Layer 12 of a small transformer language model trained on English Wikipedia (15 layers, counted from 0, width 128). Numbers have three digits each and are written without spaces.
A neuron's activation on a vector x is SiLU(gate . x) times (in . x), where the dot is the dot product.

Input weights of the MLP neurons that the questions are about. A number n stands for (n - 500) times 0.0019.
n1 gate: 573464458479619574506371474472464593445516597461435498448701345336635428592381471350456545535481379444635629469570519417378365483510502605362554431631451425472583394619494421564592517542442401608427489556524344399529560487216428706638421599621418448456558422611609533469409508454370526453526533459693389499396451589589453553526447455210603507393339343467717455464474385588504631355593
n16 gate: 548379646580546423595584539567391486582547615504452613494638552441546619363653437549308417564425574214552664633520412637393449508484384466616593558400392385471583617279492525566716422369673580786589403523395488673782500367551517329554585701382638606500441546478382438397605572396629338362233539342527411535391374575672525493632558597540564622517546504578351360438611577568320646596539
n45 gate: 560432709622566567527605531348352488525472399716605550357571459452606477709701523486344692579212403459464475698469375504660567315626459471581651313379373595328354254755489460376401566468578357432440052354344554560421399407474562462480557422603560585450352410451438391694501626546569684578358678574426563394353556323505560370310382442422530410200477528457413395545342488494341503420618
n62 gate: 499484325784398517383254605636380522536467439624539565558291573384510519475595502513381382628646561392487591435462620385346518461424735587583616673384299492450508486399648528543472464511449504445644300472530580481734516355559374664410510376428468584499505412526231604452540557594407480574295491549660300539438549306461509467510438547629322608477493615621760600700607434601436586664344
n95 gate: 301487398523480356624495606695282138391445469491486194569425550489404670376695441314404374620732608414440393388468553623627363692604639584478359570411659544301740491541369568572581675571432417416478512422279532618437429391648471496392505663557678561534635512334292547623541609518513410689516616677569651599459615575274484264569270369696617488447699350405529514361562588688457522590541
n97 gate: 296721469406600509470372659652565670526444450524316259544676481582273647326289467237622522467362639631472467608668470534585578570526716256649441661573363364516492569827591437556469495202491724630778607503606523689633418621562424461605682606646574503477405667449545580543538435680533761721473515404378469605431464551373363313526407778327410515328689435460526309481587480596374326535497
n105 gate: 697501403379396270554278536478517395506517382578501491425243600571449382455456585451432383664462407697461691602615558582464696613371546504645505517515481540559678594559666271525400436448377594603393634563445496434587429524302532582492564635437316447451614503555582392416500377516491586575354614590790648613216403359516486382462370438454543416589670451334538656492598390367571564619596
n110 gate: 683476542559393600300644406420705567595591501505388581463533390491509368521441412418359596497568541546437425371451475540341635583546533341643575500353617455498432627579467484346614589443447584573389406551620505563557564559547480328583412594572472521591509382424516586592612512498398534582471448670362357369374292532383520326492330370516594448414465322537525385471252620212457493539491
n136 gate: 504688334689392412505530623528345729657606413494598689459569711635363449557378641290647546594450425396528599567402566420798441386491356474339583436442744573465761802612412729483620578095580646608501460479556431544553559625331540567391601616531400434411488389447457525183528578581417600649619349237581520329322581743617526510646622699488163682574454523711427559500602423679673330647466
n145 gate: 594449464499443446580412480445408418621474490574583389455541501481381479523549440547450490550573559369537529584532629572466542493675484541509685657495622667686376686561591410572708479441612684541494767598491418473634229316681532469392467419370466472460491503697619446396661635558485328392599540419607682567529365557533238548589347570459488444594581635441572585512456465429537263452442
n153 gate: 705520577644456854615790393479534288300522477378573486429455493426502346482520639450720383798425396427420637396705557773613249300671553329685494454505512510322332698317310405579532571489333383296222302594411489282589461375409397409682507339573631309444663449637466474246210462473478504561513380696502458489382462586651535446576498419597470667504583255421424591472684567558495487450379
n162 gate: 590641276713400456431680648556471579794470571640407497672421556435361542499345627546356382639518359568413689473554457722518571504511660313492593165565481810450144467507448351492481327399672394441518575498524504493551442387471429556681592374443524473534490442427392305469362568262404550505628490509431416346542257530450386460240490492210513337435631542449576520484624633701616594565473
n197 gate: 431619549287578397379582417528462738428556382623563377394450320573366493590311464430448388680500446481599491487536536454483605553417420573581660580366521624509601496580545663552457510497616411539601447553533661466546499438561603606684549378408754410608489443489413518417461375562414500446452674557266468388572379428509444511514501402627582605411411371257341435235467482639535612561533
n223 gate: 370540435341360522451669386696435607431519430439413426394517373433439571810389480317470400417405284442475571265301540384468425563464465418531490370530566488473355386471448534553200529624379736432512460568485456326439485649461475540458373466494365628460325485457520498530683498183506524458537691409394661460556605352583514380565458509382395522386502449481368624559562503317666260453577
n238 gate: 453718511707482461478480374623505591626518501760391513538421520689564574472484531504554237541341579548694614430375403537593556486427635501469546612492535340608458624402552558334543423527323525313447565646570411624423576457400473657478586557525535292397460399532528691570619427438547306636405655643363469418704455516598494458527512320423561585492289662305642438532546608265439393699415
n259 gate: 489306518612473419363509501434529643388517530550694641462508471495466578488618645368527567467519518674497436427521548677336511478392469497587595680167538722501648494503544405745405550447669581415590442204445509635467588496578582516575604561658433477454691433415552504640404534558487284465466570597467546646434466731567566568670345697598489432586539464451370502483511481676402589598528
n264 gate: 635491485526421511326281436597250547494570692501550366301389461423446418587769708545482425631566343466497414482518498283463455511744476778489437548557633782550560463462570481343615511563561732498480647607817227591521333538542437754677505687579552379542386566652411496546287482483477551606611697414371399575297524554428592496389553287339497375474323476511323383590509467659161286510380
n274 gate: 716572481475625572641592595505459501553433672320526523417245815493348597591543412406305585389503386439670405500376248367464581718531440447486430622464661493623531389560653554439667652565419434457416577682466694689413450575361626458481565699522426526508517451558597397754347380462581185652483691656644263492595759560342390398582389506607535622325644562810396510439711654450356697477554
n276 gate: 434439474500615527414476385629319483917294225302465429457462565317467469522352097417460563597474274363507339643351882320452543512601553610391756477518644686426402310105660503708653662605699473407502547632572626551579433530386438755388394792405376634437300591503508522337501620514733637478516500709571416514572522596566357432796414424804379385441571490615520389445647600538360698502477
n280 gate: 504519515456281563482429686364473475602612318483410387617574725210556462576291470422467591682404412521395539571454557656286449473344396595484427522414606524302448435578612353637504467365412495596518528655467624489531455556611553653364488560512563472561500265641443397561502579459396488317606312398443561571479342424500428660578457418594427337547648508562385483409509743670319505518613
n283 gate: 455506683731495310559507767538718482480517460462345440459477569318584418486519262578506487536628206472514634578566413420318575503617499475412333528559415571460583389466435552553505493633661418709325478560489485542434429682617454336510556395575256584398497299612745517492444614425529312511619376370518457389461378428568593590604464754350593392509530367603253407503514594592516556660582
n284 gate: 567474613480330431491594429495362604672383437443365718562515286473582455684365522430499558759464476619412615429576545401526599562710642713585422394414562414668520553331560476704457490417321508451389485479491479507560363345361557462678251484634432398439542604598524472438586653421375710595524586423682456372408585548518422332489428542591437591401468582440696260344569437429512304610467
n291 gate: 450677208602496280451589607539414659643408389468504504412447630446573429624284630367337155497365481611663359502339657472470437353559597757435394321594407624435616666546399687375334424381474691647673339720380463527483469646394572418596502480192264598376358438462664165467346596473535613473651504845732520280327598443703636464500543620362558258616396444569490531648392447590398567392376
n297 gate: 539465405568402439450639634441415404546518515661670540630489622407419275447433544507743422375554478424606554468499584653397526374518610467470561604618380638567415647497463421552615602606413551378505517460528481452323413466533424562314514619512300202607729358578523688490390589608464560444543479414438481554668455414509411486483405650459429605660592490576453464629405568460529462479400
n301 gate: 538467520512460531602575427605375642567418327488370407379458398451581555447467550401311500458515537632570416269443406625518513579495521537510532551555456358438496598449691726272450632513308584662492677511418418464516360367628389396358356686323654481538455529436441448568607589529406778465644542625482474424411395532575342724352484454494494454722572692612303552276479727354470373424339
n1 in: 730548404202629635538281769563363384340690685490557534524651396403472515444424521473443535473381380580631687281586629505508541552466598418515457590494525366332331508428524491573599624428492564500424534627473685561523545435353575462253643401641537553652618466470534493481576308541485377513551458486407441499413535439649518367327253367383388564287422734317496709426505474355563455497503
n16 in: 493501743549640678507643556602459524516495687462483531625479535471448745620620373433372553559417467229561661454316515570524391395678639433464711430592377188595470552698385571433651398470716305634338431389278489519536385732578225388444647613524617461452534605377444381435300445295404598608296281633408561469488384584609591483476556734612771548464529292633459627514812571412351406700494
n45 in: 712478533509448296471526654356396579635513495524622502560586470444324470360474367622666563216499612695415602537544734490305513710498440459419593447551467554478606697557459343383315385315472529575481825552427428295397643675769646254363705404327615481662499778323529258577507658646210515439534451571332556447286629410453290378471406275495554491468594535383499341490562339444539470440445
n62 in: 750362291659464780360470365536667622559650378290553552401726459262696515731494506406450464655565632416319435706589585565268486427659525352531517719498413498421586604345554639650575332560579437556642418477539465464675571337645582531567432470453443567373538609434342481403478441469266383778303485748360572405444416372447394471390479430519433325268308314425638419385319469541491590634561
n95 in: 413484536422573509260251479431491609381443495550390549384698624341569508636494506477302572422439464734291269509514607333359555351600249562465533332533721632417520550206545525431552449694438633394297598364531134344520291471569380392403605530469252417378564406669635424475507497523364474361449537492606487379490522531650342393606360581380345390507317684594534423280482251486911432450666
n97 in: 464563196484565436596369429546475521580282429538575252522547382653481323435518640720423618442498788578486595677359352399566649488627717202513568531377433225497542379731369654555378737366786709342371529514378539635457367403536316530692507819490490517686554457554523539372385538454259321679402503568526601616376444297417202590477265417344603238486644587202435583300540550378536603476465
n105 in: 660633360648494378634366340414380516480600387585392529495530351542269852539482568434672369684447351458474367596496552399434569673483651661484405553388622577758415381442424658533447543254389616565489590452569547485547534616420514759280379563557518522411532658600526466489398507504435579414430575585633729699360470703320569324225651276535496423322569487513440410413526459487728584458657
n110 in: 736514536609616565696512274376557684536659305447651477387498576364415376467322347389446450504498484538457672676502572615507493479565270523536349214539646537503417676442522490337471543350239413664446490306543489425419631504559490496459372767563569550560393598159671233481248567516450578428558784694442647352496399352561507553410475608500456428477496469478237600477522512592460594434616
n136 in: 391692476509662601584455380613345481510621451589426370483281686660351450593286428539512695397630638717684385535549487243484369623591398634580676446651433674225478878628352448586438533586434427614625546662377518167309542347617723660462456516573633103541537310709381463395703509584489351540655532443534622411552746435599347558486424539434425531390784384181577609499499565309711501913631
n145 in: 424525538428455317350556245430561568245633542701446433466666656542373550381411518582455349435560626736399357608412467568613714752581489520487318482666407499522525413706487443700381490604464552483378425486461262486575433456536528515549586733577512306636406327590527552559396523323521513606558537424433471624533447450440377633575416792631432563583409473295332483306398617687623506654536
n153 in: 225434501598650409628387538603442515310675425480599124539540372503580451550438449565571446518252422402695618674188575508373592637336577218505276606607346598607644580623585514666550495619588252729464512542602321468586396475438411377504802509489198190478595530821622425724465641683434545623643451442589383177627634626625423557827531613732471788375468267572728488496538494481457548773351
n162 in: 563617414319565601555214611359579510597465540295507342498765551494401646535699627450436354619458454520716592583561440561784599594475550494596534353384584607553517595547498308533300194578677637540759488623426496449796502405560448594411605494529586159388530319462434638617474538319483616652742731694370314633593450459025579674516456575279350326639569627501362395553459471434858572603273
n197 in: 609495618398498423606439519357476850463602478611437397456639331508432576663590359331680476450750506415592311384402527528567526425527384391528610406549456493551375415643679531542479489602560464601524432375678512434449656523402415461614569433418632455603450608540591528394616421513471532358235541531333593434556476417554545558456497551633518611644464443371447541420367259589500400512434
n223 in: 434423382621405532517330489451505491545504310567434245387361527304448496600373765395617521495396509495478640322621420591511583552593519346474470429498405403355397433380482669529334475559681458491505497592425431448353598514637278308735406365517617409378474469604381533510281416426503571594349438645684704406500469391531449373437523405346551366506643469479476589546536608418472427440560
n238 in: 425350477560804558543775464509417423310390321695478530603563596458588827588656523548541620515690506531413598784349479375451516608492374429480752365659392508564577446628619489344559559607466430507514559532529469545588467521633586286389460395419606701463597691456503417331506452434237404617465679473331439511372508367284447649507474717253703501440541790825432429616385373477496429378183
n259 in: 626460572666567480419566502448547755352737775618318618539533620473425610482183684418338290586391522547339442275430364411276572637687347399340573430576511286467556514417627495628552552547448466239535422453578557523427377553512571305697552599466583714417594367367452535607337538297492401440514786614330683775372587552586389593510542657453403730266569504633355471578493697518492651499403
n264 in: 410593410377286499812571517357487528483449435609327460555553536594454676634380474508606661553578540609492299587536443494398504612434591615605233444548364290317532613432694513324478480675449657513517804695595651287341440416538243443412346578617788619634490532458481555264695403535452608499722531478494568554421385615817696454509728475520568450459367329336546394353280624471183706427484
n274 in: 700631635600361341565283620307554518513384564416477537476455273525594434402641473281521833738562311670609525636624204342784642498539587493407362522512380675538484595456597606278390590428677532627402477373401434455507521379406568593363384562495571462365662378499340598655412376529423287500430476438817322594479333488544690557661426542436442657524259562617331460501354485669296367509074
n276 in: 354635456327370505616431573465689564348416341543267546416670382545386296361618360763620358198650635559556601417407598727544711381610506664520627370434675397657543337757542530692667531631465625677588652695171470357541605643370628498464290481328729394150559351480238565723518296258434505497572492237514604441686350557442499657492543440357708740688806326542435680515413544546479486446493
n280 in: 428410504645509552619750220629603589567716675468524507386620583423428557533470667343512404570500507439343459554425475463420567398599536655319538707586513477451456496599463382433494470549465601436539456612315520587637503409511371503484673216443375532240433445717273435597570496588295436299448444346381620320564272436734434679495357405565790501509607703574545427734559618446448387406475
n283 in: 499459471216649670588686563539487655161429510442313500403447588531743644554648568450689655548480421488379590494462453451440445320465337521427259587378429554603377613361670530626387525667540564517541279478124436516383627518576438442409402476554547314423502349644409323532462527393456414216526644491428601508451349457326565627382400691569558769376326548847307481589588441445363484553481
n284 in: 535557745514421489561570654357484587549440295438541542677358590568471636269607467455516607663485519357549675405459317631522408619333743416565576346553591270192568263602672410326500372570527784541455494553414487483471470540527344593468636465467306623515413527566542552512237576745522429553450494458574505512359504382463540435780572713711390389523464513381669451361392355421512711420527
n291 in: 614572590617477238420635521626260340629513453276486480578406260565398551431524372459457618489360525493611603519268529225641441741419272521482380527629316513518519347450547486448350536239651488750354384584550337220722593438517597377329563364394499629703540722425377478506596294495677856438463440346452420530372355306336443521490653553407382732329299581522248305367538562352735349194537
n297 in: 376374635492548565516553486415847590678682743292657194487570531324402368486392694642452460413587414487315276427200648668467460546652502295579376471363599427672401441505628511604495444513567518456360594466468595567425784657467498359539425562588496743389479395535527554473511670624668355569607399458525397531472375497596308616547606603502586327539343384206662551429728485614750311637525
n301 in: 506511296433469607237467523589452524310757608380414487695441712567383468398348443596534457446550561644337549555618306492730333284447567380604562407589376416421392721607293523498435533430358494580736337246697446477288288612612518717526395573581419654212444512345487412364572581582346413485378503534241453383670569518194538451651576301418458638239474312570595616742403458435773738407587

Each question shows a token from some text and the vector x that enters the MLP there. A number n stands for (n - 500) times 0.0058.

",": 491506531474507375441564462553493611555474464476352388511511485469367452383474481514452481498590455621599544411543505488157508525485445513438566520488455517447539458511514480496486531505544406412579535586564469470513533417465419547504515543601567504394592524577499545562430492496420528528603474376499429515683461509411456545479487388537462502460483522488430470432464266484426488518550
Which two neurons fire most, strongest first? n276, n197

"ional": 466405470386549553482538547433473534495403559536462497598454485558481626422527421540431469510533495527544669532453533624192510448527440403543623377583500526481598403525542508471434422432544419448561416415458497598490494627332618462540502618461632580373435406574529578544471515459465434457328591464499437523488482504448527605552630557439448506541499378479382421554420474539533497550587
The neuron with the highest activation: n16

" December": 359465530572483513539465580468428486510464559394462494645587441314444410495448399534426434320595553609563471383515527568235518439469480549446609384532547512493525431681557585384528576538499427503493378536590484482452456325518490582433568510568498453460623594679501625535446561481430579516459557507493611523543553532450447538371569511416631455449545535559475513530395359412635469619602
Which neuron fires most, and how strongly? n274, at about 0.62

"]": 463679385442494452474490484500482654504538521449562436785557526408546507635531469489572622587659624693634523410446511674313516491472464511469506472452422487535467554477478469427531616541412459527524374563436608531461552464425468553451615434553509430452551545534444527465543489495428463477459557397532499493583489539514520520612592499550411413551534439405424459381424237383561376491460
Which three neurons fire most, strongest first? n197, n136, n284

"end": 533378579311464435556574660415388358528475548539509514569439390579474500562529474352566494659582425694498389379501512547441382410482441335620578332585524544365533567478452529478514516591536486619540382412577510416536583414515552404375520546450387552452553551583280602480552522467561546544539486478520483452615478341482443467468513568532538397588477502633414424482463307424509423633536
Which three neurons fire most, strongest first? n95, n97, n284

" \"": 482468443476530461544475519423553423403472534389469412757425418546475466493569485482544620614657550580509315473443673645280552601530406391446445623482403531480457379590451464468389503550450417504408451592576526437491552418326520537627530516462468547403597538482410517466597513614433520445505571521497343456576507497557501396467514402490484498509414557406409503627562398519586517518478
The neuron with the highest activation: n16

"born": 454665638590585363554602432505435512558488524446391453694496434503432459460458289547479522579542385573432500476489479567261559434366450410359545537506569426580642356523528491373474586617466525476583444509641562421574503493457496436543498534336575520396461525466498579501374583567518509516441627393391523506545507554458468441472600407501571385481466530452378563554413381451622365531437
The neuron with the highest activation: n197

" |": 503392459510473511377517516436371505485534448580471424545497436412681484478380461432448584448425499649513512392419435532191557340434466445468406474560457462584568338574533547501575445509568408367522522549506569451456569514423475391496602465623513471422526408561413473515475504473528583503513538464528546428487572470416463577551560472489477552487490542500434519574535258376500481434472
Which three neurons fire most, strongest first? n223, n1, n45

"ung": 563269521512440562480571519440483544418549579531454572693426393488528430564485449559529488495431487498475483515334429661312515501477457352434560445591466458595563470548484474406499526645453472419426542523503488501427489304502521554540477512483515466603453513574324400735475467561581540427435523322376477548543460439414554494658463462465451548432522398513349545546375262413602395474473
Which neuron fires most, and how strongly? n45, at about 0.97

" Se": 521352494578496450580527463553373450532471491629416574731437433453557433467556533531511483322649345518485527485370565616380615614487454481524488542588442573718385535587446498489446399447384484445574605316475451587568565289458419524363488488701462539554481453635485499515540515487553517489470711487467495479563474324412578510563452394449480532602401460516487533576425276376498353395514
Which neuron fires most, and how strongly? n238, at about 2.9

"ome": 645401473460345388527565465561471531523450660526451548587571531456512377504525548442514613506539595526582517551270483651354503660539487480461511372620495493523475472532459442533417424564499472561501432586582655467458367386414609547589507614468484510547534553587608436487500437476624582412273614523527462479613496312496450538591489526598474519539334440460545531483374258489417500512415
Which three neurons fire most, strongest first? n284, n291, n197

"ble": 590609396578440468570542558627396528457458690569570511530556460503519429521472454527555613365525572612564373436330426558352549542414306370460425377671464480454515427472431553387431476518524568532562302548353448506411600582349444450437561357458500507527412511448463434479490457445526440383415546488577482555591612469506492425587608553470672466468453503504376454507398319458479396437478
The neuron with the highest activation: n291

" In": 436376398396575510641552561443428447439507459454514510523577456478496536389559479583489511524579408509547516489461494652217451560440438438421518597594538464568490451728532542446569612451534469570419396461582462638440498370431509494384404501601459469504546526525488544467567606619509475377354465596566580380609406445674507575445496435516558563605431489523436475585515307500486432487513
The neuron with the highest activation: n1

" E": 521554435413553567493613625542445483529496415393494496650476409543495550492464584527457535435528487508436404475537565573256478577522467424367518590587530545700502515641506732474395614434529533481450495443558517531484581320460547513407483599597453554445435573489441516481613610551413470372409542577422632396573477511460556647450538457530512450594411499512507477604567214492558497621575
Which neuron fires most, and how strongly? n301, at about 0.59

"arly": 551448575353538348472563575554381627477477586518505611420487435559424495462502353554493340453456534609510477483442555623352485419490432601480452426492530492573560418645510427482589547466514432469621354608606536494361413521353530570532551520497548486422675577489473498563337537489559466532304490436536268511519433490554575650513615537387652446574501480458498490535371470585639492619525
Which three neurons fire most, strongest first? n197, n259, n223

"ch": 413324575438510466602378516465464432500515695565564349535575365510471527477439490574556555446451669557606512492422474566278419477454538392300593389520536385332403553470570534603481485447547458448470503459473557447512674463480546455463655545759511481375471472495578540559520504536605471581499540467692499472565441516361531489475507611432447493473511633503635489594507430480537476576446
The neuron with the highest activation: n1

"R": 486260461563454477379487535540597475469484451544491453600479309472644526479580574504525630285414530659642519414467458612390502585427485426503438451503504406401555566514486538501451566491529490469343436495687589402463561486570456639497631471653491551463343491454406420674499586425568609373369541549527453577530472419555456643450594461428574429435527443606471570618573266435513454450456
The neuron with the highest activation: n223

" |\n": 525478504643602462460564436541537535559488507450494522580434471534631655452467467512567597396614568559552363416441460596246482555448470431406528513453455407803602364582478572495433591401497485346523540427563519544503586427412441496495594542593446501382396540598446567507438563525334566418598536441530532495422393406566499541560588414480447518538483611521423369496472416497456484450463
Which three neurons fire most, strongest first? n259, n238, n162

" St": 568393570518587487382512497404487441488514432571555450670493482607462485508459459532511545537567460675428597465501466639380542562607457333468317438667564540505449503530646498477541464405424429519518577476518440582539490429361616511487592465420433555545532522783556500451581516446341398530413503520560503530719572467634523454478502400509491392565365529438527536577434332419461397548484
Which two neurons fire most, strongest first? n238, n145

"er": 622299465490461503402493566396421467523558494587460539721506404537533414566468552502598563361614478612599599531381502639290534525490476422443439323499474459595611513437500455495528540539377503453375377555494492548422470443407463511576421538465463539602456509570417458647444446472530504449470572411484421529684470428552445422497601536545492474420519552467412412461416221500481502514406
The neuron with the highest activation: n284

" as": 344663425436534513530499431567399534525475571472416451619482491387417512371506480524473529348450490656559353538514510517212428324478408547442518522440444507458476439440515623457467575449559504474482471596468579655520366382418599516501553492638554441502410615488576567498493543499461547575503512482439491424559361429452550621538454332615526481582467528590442514441503485548429561426483
Which two neurons fire most, strongest first? n280, n276

"ll": 626390601550586463506521705411470402724474567571401509796506532485532509578459438484681555526460447521526495544437395508423491590475363481566520530489546467612555592536532453704464430645396516469514377437606539360599552378414438510462428586475456450509478552557342558721405480569462445481550466535490436500564549355428577546374452421597443455501525530480390571548485332590518454380591
The neuron with the highest activation: n274

" Jun": 597483491549364515591507543413524543532531529490404484660533350454489327402531631563388557461524471532502578569364412650384489486438448494573605378691535552658566495606426609466535387495392555639401381338572531420487547342499530543457458551553509447463521463624424451701601520611609516383392638580473506482519461412623519462599494498398507480497508415525419567571461230417600418543584
Which three neurons fire most, strongest first? n110, n297, n45

"man": 467399514556461464407439582385475426524543586559366452830509432521470434575545485520508509441624441608586408474457462644289408589370473503484565462470549471597597521523565424428566535578354515540464357444508567402597558454471385499435515577560511526549413507532428461644460458505583479477506610409424417501624524452443565512573639533639578500508562524504340465455501330419482504470427
Which neuron fires most, and how strongly? n97, at about 0.66

" and": 420430553507454424516558532398564656539542492589546590427545507362452434428495498523416467303478625693539487455578560542234439417451486569481607470537411499442412427516473565526423477515654495479531465513532562390499530459526427471536590490746602425506462517544516507544377457520502603511541565497525549444617485574430541572403544457491485557485511483447555599610506244409446574601485
The neuron with the highest activation: n45

" (": 537539602522574424505518437579403501456484426479410388596391494567448380484403438517451498664493446572637502475593560619191477515501436491457612609421427445529671458518550511509506532366456455497488503539520591426491563375458520518567510537503480396422535489496378512429399478619395493590623578520471433501593531486448519431561553551581550525487428532471302433525471348489423483522497
The neuron with the highest activation: n153

"on": 467394500561357465513514525411468506559624643532403597726471478383588448521499498492564543525554432547647431578407442613327517581461405460449539472441512437586508478535509530553413522570460512452464457585455509396566466345494354436501441591633457441483471460625438329634500560534592580458456646358370476536576488496442474470648557460623493516400555455471355501650521212392484395423419
Which two neurons fire most, strongest first? n280, n284

"-": 581370570524427371507489605417486360574416485535412469629492461466611437441448539547519490501569386523523470629358431595348551462486361442501577474451507479515649489600572471612492374486467613376355510478574558407407494467368551568554628617547636567549544508605422413516690621581533571409589583491451482465559474345536612445516592488446452570421421477667660535490319278561497467461510
The neuron with the highest activation: n45

"ur": 663383476363465544571631547451580477606532625463483432570540507392462494314427467486479569530475524437557492632411443649419596555530449332517414518557559519534538537579447636536450364655462500429490426542488654490473553486483614518442496603543473570534449584576464399596593629562462615453239581597446545330527371440578473501499366511484391518425567480453423535614515254599368539502351
The neuron with the highest activation: n45

" —": 511614476419501583413569508499496517513582556463455523567503379428612501610408486449517540423669556578714373428528541580297478515446540486303524533565510444739470379552562535521471445557581455449536537514636552506498618413433348541543611470725468498503608381605357476513504617583387503462531424437557681497583470546507544513589570386570571446514418469530484538474541304375512546501512
The neuron with the highest activation: n1

"f": 487389530380459419628667480393538399561459608389383477574544625551592480482567492522303532707702512668405398507462397593415443518468358404453434419542542469492628526594471559581618482469386515574574503511482365544577542487480479513479522590602350462467529563595330501433625551533523387480488520490519434493523493440510496526420512426583486514621390465530435536383620233529511382599391
Which two neurons fire most, strongest first? n95, n223

"\"": 488594509457596430469561464569430504496481463441474407486367434512356408475411478543500509641454522642618589486579554548223502523510472532547623572408428470458758537519559594447501560362453466478550494597557598453551442352505582550536405462509490394393513467455428531544415416595460521569658558506565378449578520508461506438600551456526564488442424526440301427435501305503481468496506
The neuron with the highest activation: n291

"N": 423558464581662413437547486605512433441476452535488363683648445456553587475562447400465522419646440567685466351586443630376503379345438494442453555396459432563470489603535581432424563446526458506621452441559402550483351473402589486473627452563485446387523554604503543588458626500511486524428490632439716557609544430384530729463565396482496366452492404506570394487503422388607389574481
The neuron with the highest activation: n238

"Q": 455507436473560454541543563464492553550549477552512570598544512474411610509498397515628498375495453574626460388666509650344484533302412423498405530499503529381619547632508580468497520464449511548517546621682542520543506477427543328503637525563558423566673612596330522623680652598381520534441499593540599551504531390369571534510645462461444484590415474456466593606448408560631498592557
The neuron with the highest activation: n136

" H": 415400513519601374524630469551589472456551531418399490617514525572447446458482475547478362485538404547496427502451510634366597525439462391485522645603505570759512594632532652522564418533496492450449434538534468477606371504440556485465553640653614424428511624501496433420591612585372558443450528540469637471559517427435380540411445426522430442629522598421501528587457159452561491550614
The neuron with the highest activation: n145

" ": 468567611522525363449518457581399543510448515433367543632602544447453442348417443636379325549531499577529422379502368583337630460612384327454518538561525514587604435560549544509521488577413406461488321540512649529540388535412595478556525672496481451485465644496466455373394684595330552547576502491425543478461470439467518410527539538451505508471470453514340443588577567484443342418527
The neuron with the highest activation: n97

" place": 408476454372527561552613570339508576553576414506510506585414405450402487483474372530498486363590461525530579487437551521283639425394481493384649429552508661320483417561496434413368585503536459534405470614619630434403401485445533453659617460590479444419458554591543481676390468645492548546467509487553408434510391441448489542483521654435473359531454580431440439643375412470586500544501
The neuron with the highest activation: n45

" Sp": 598384556541479415485547432435580299551476551636491604599409492425500511475506494417479532448514575619451520479468536702439480520441438452464280487637593604375413580480576333339527497342293507497565469635505506589646482550448550456561550538414555477511406571682488435520640587531453342384488517439450470502623476456487556459642466533596568419598396501507506457537600243423465494471414
Which neuron fires most, and how strongly? n280, at about 2.7

"os": 559395557358529433560574565500449350618437427557486459502445550479541609571518579429549603496559507574434565481391433626359473493384334404512456461649596459483496568576587577366459519480406509591645534528529611504333622546454401470562549481580465418402590573493383504401472602544599570531327644526683504418557335595545452622474464523384481458477409516512480412571569537567547368584305
The neuron with the highest activation: n238

"ant": 575428553289374473585654556564614439461520623638466469514504520548459490444470408370451443469475453435519647332398648530393649436545468398507429501589496532747559463577541413510655550470518541426463496500589511499384554456409492546540394452309564519493427425606485435558597550601590557418340547535577487457521438361483574489416555309422383451466570552517463536689454328596464598486432
The neuron with the highest activation: n136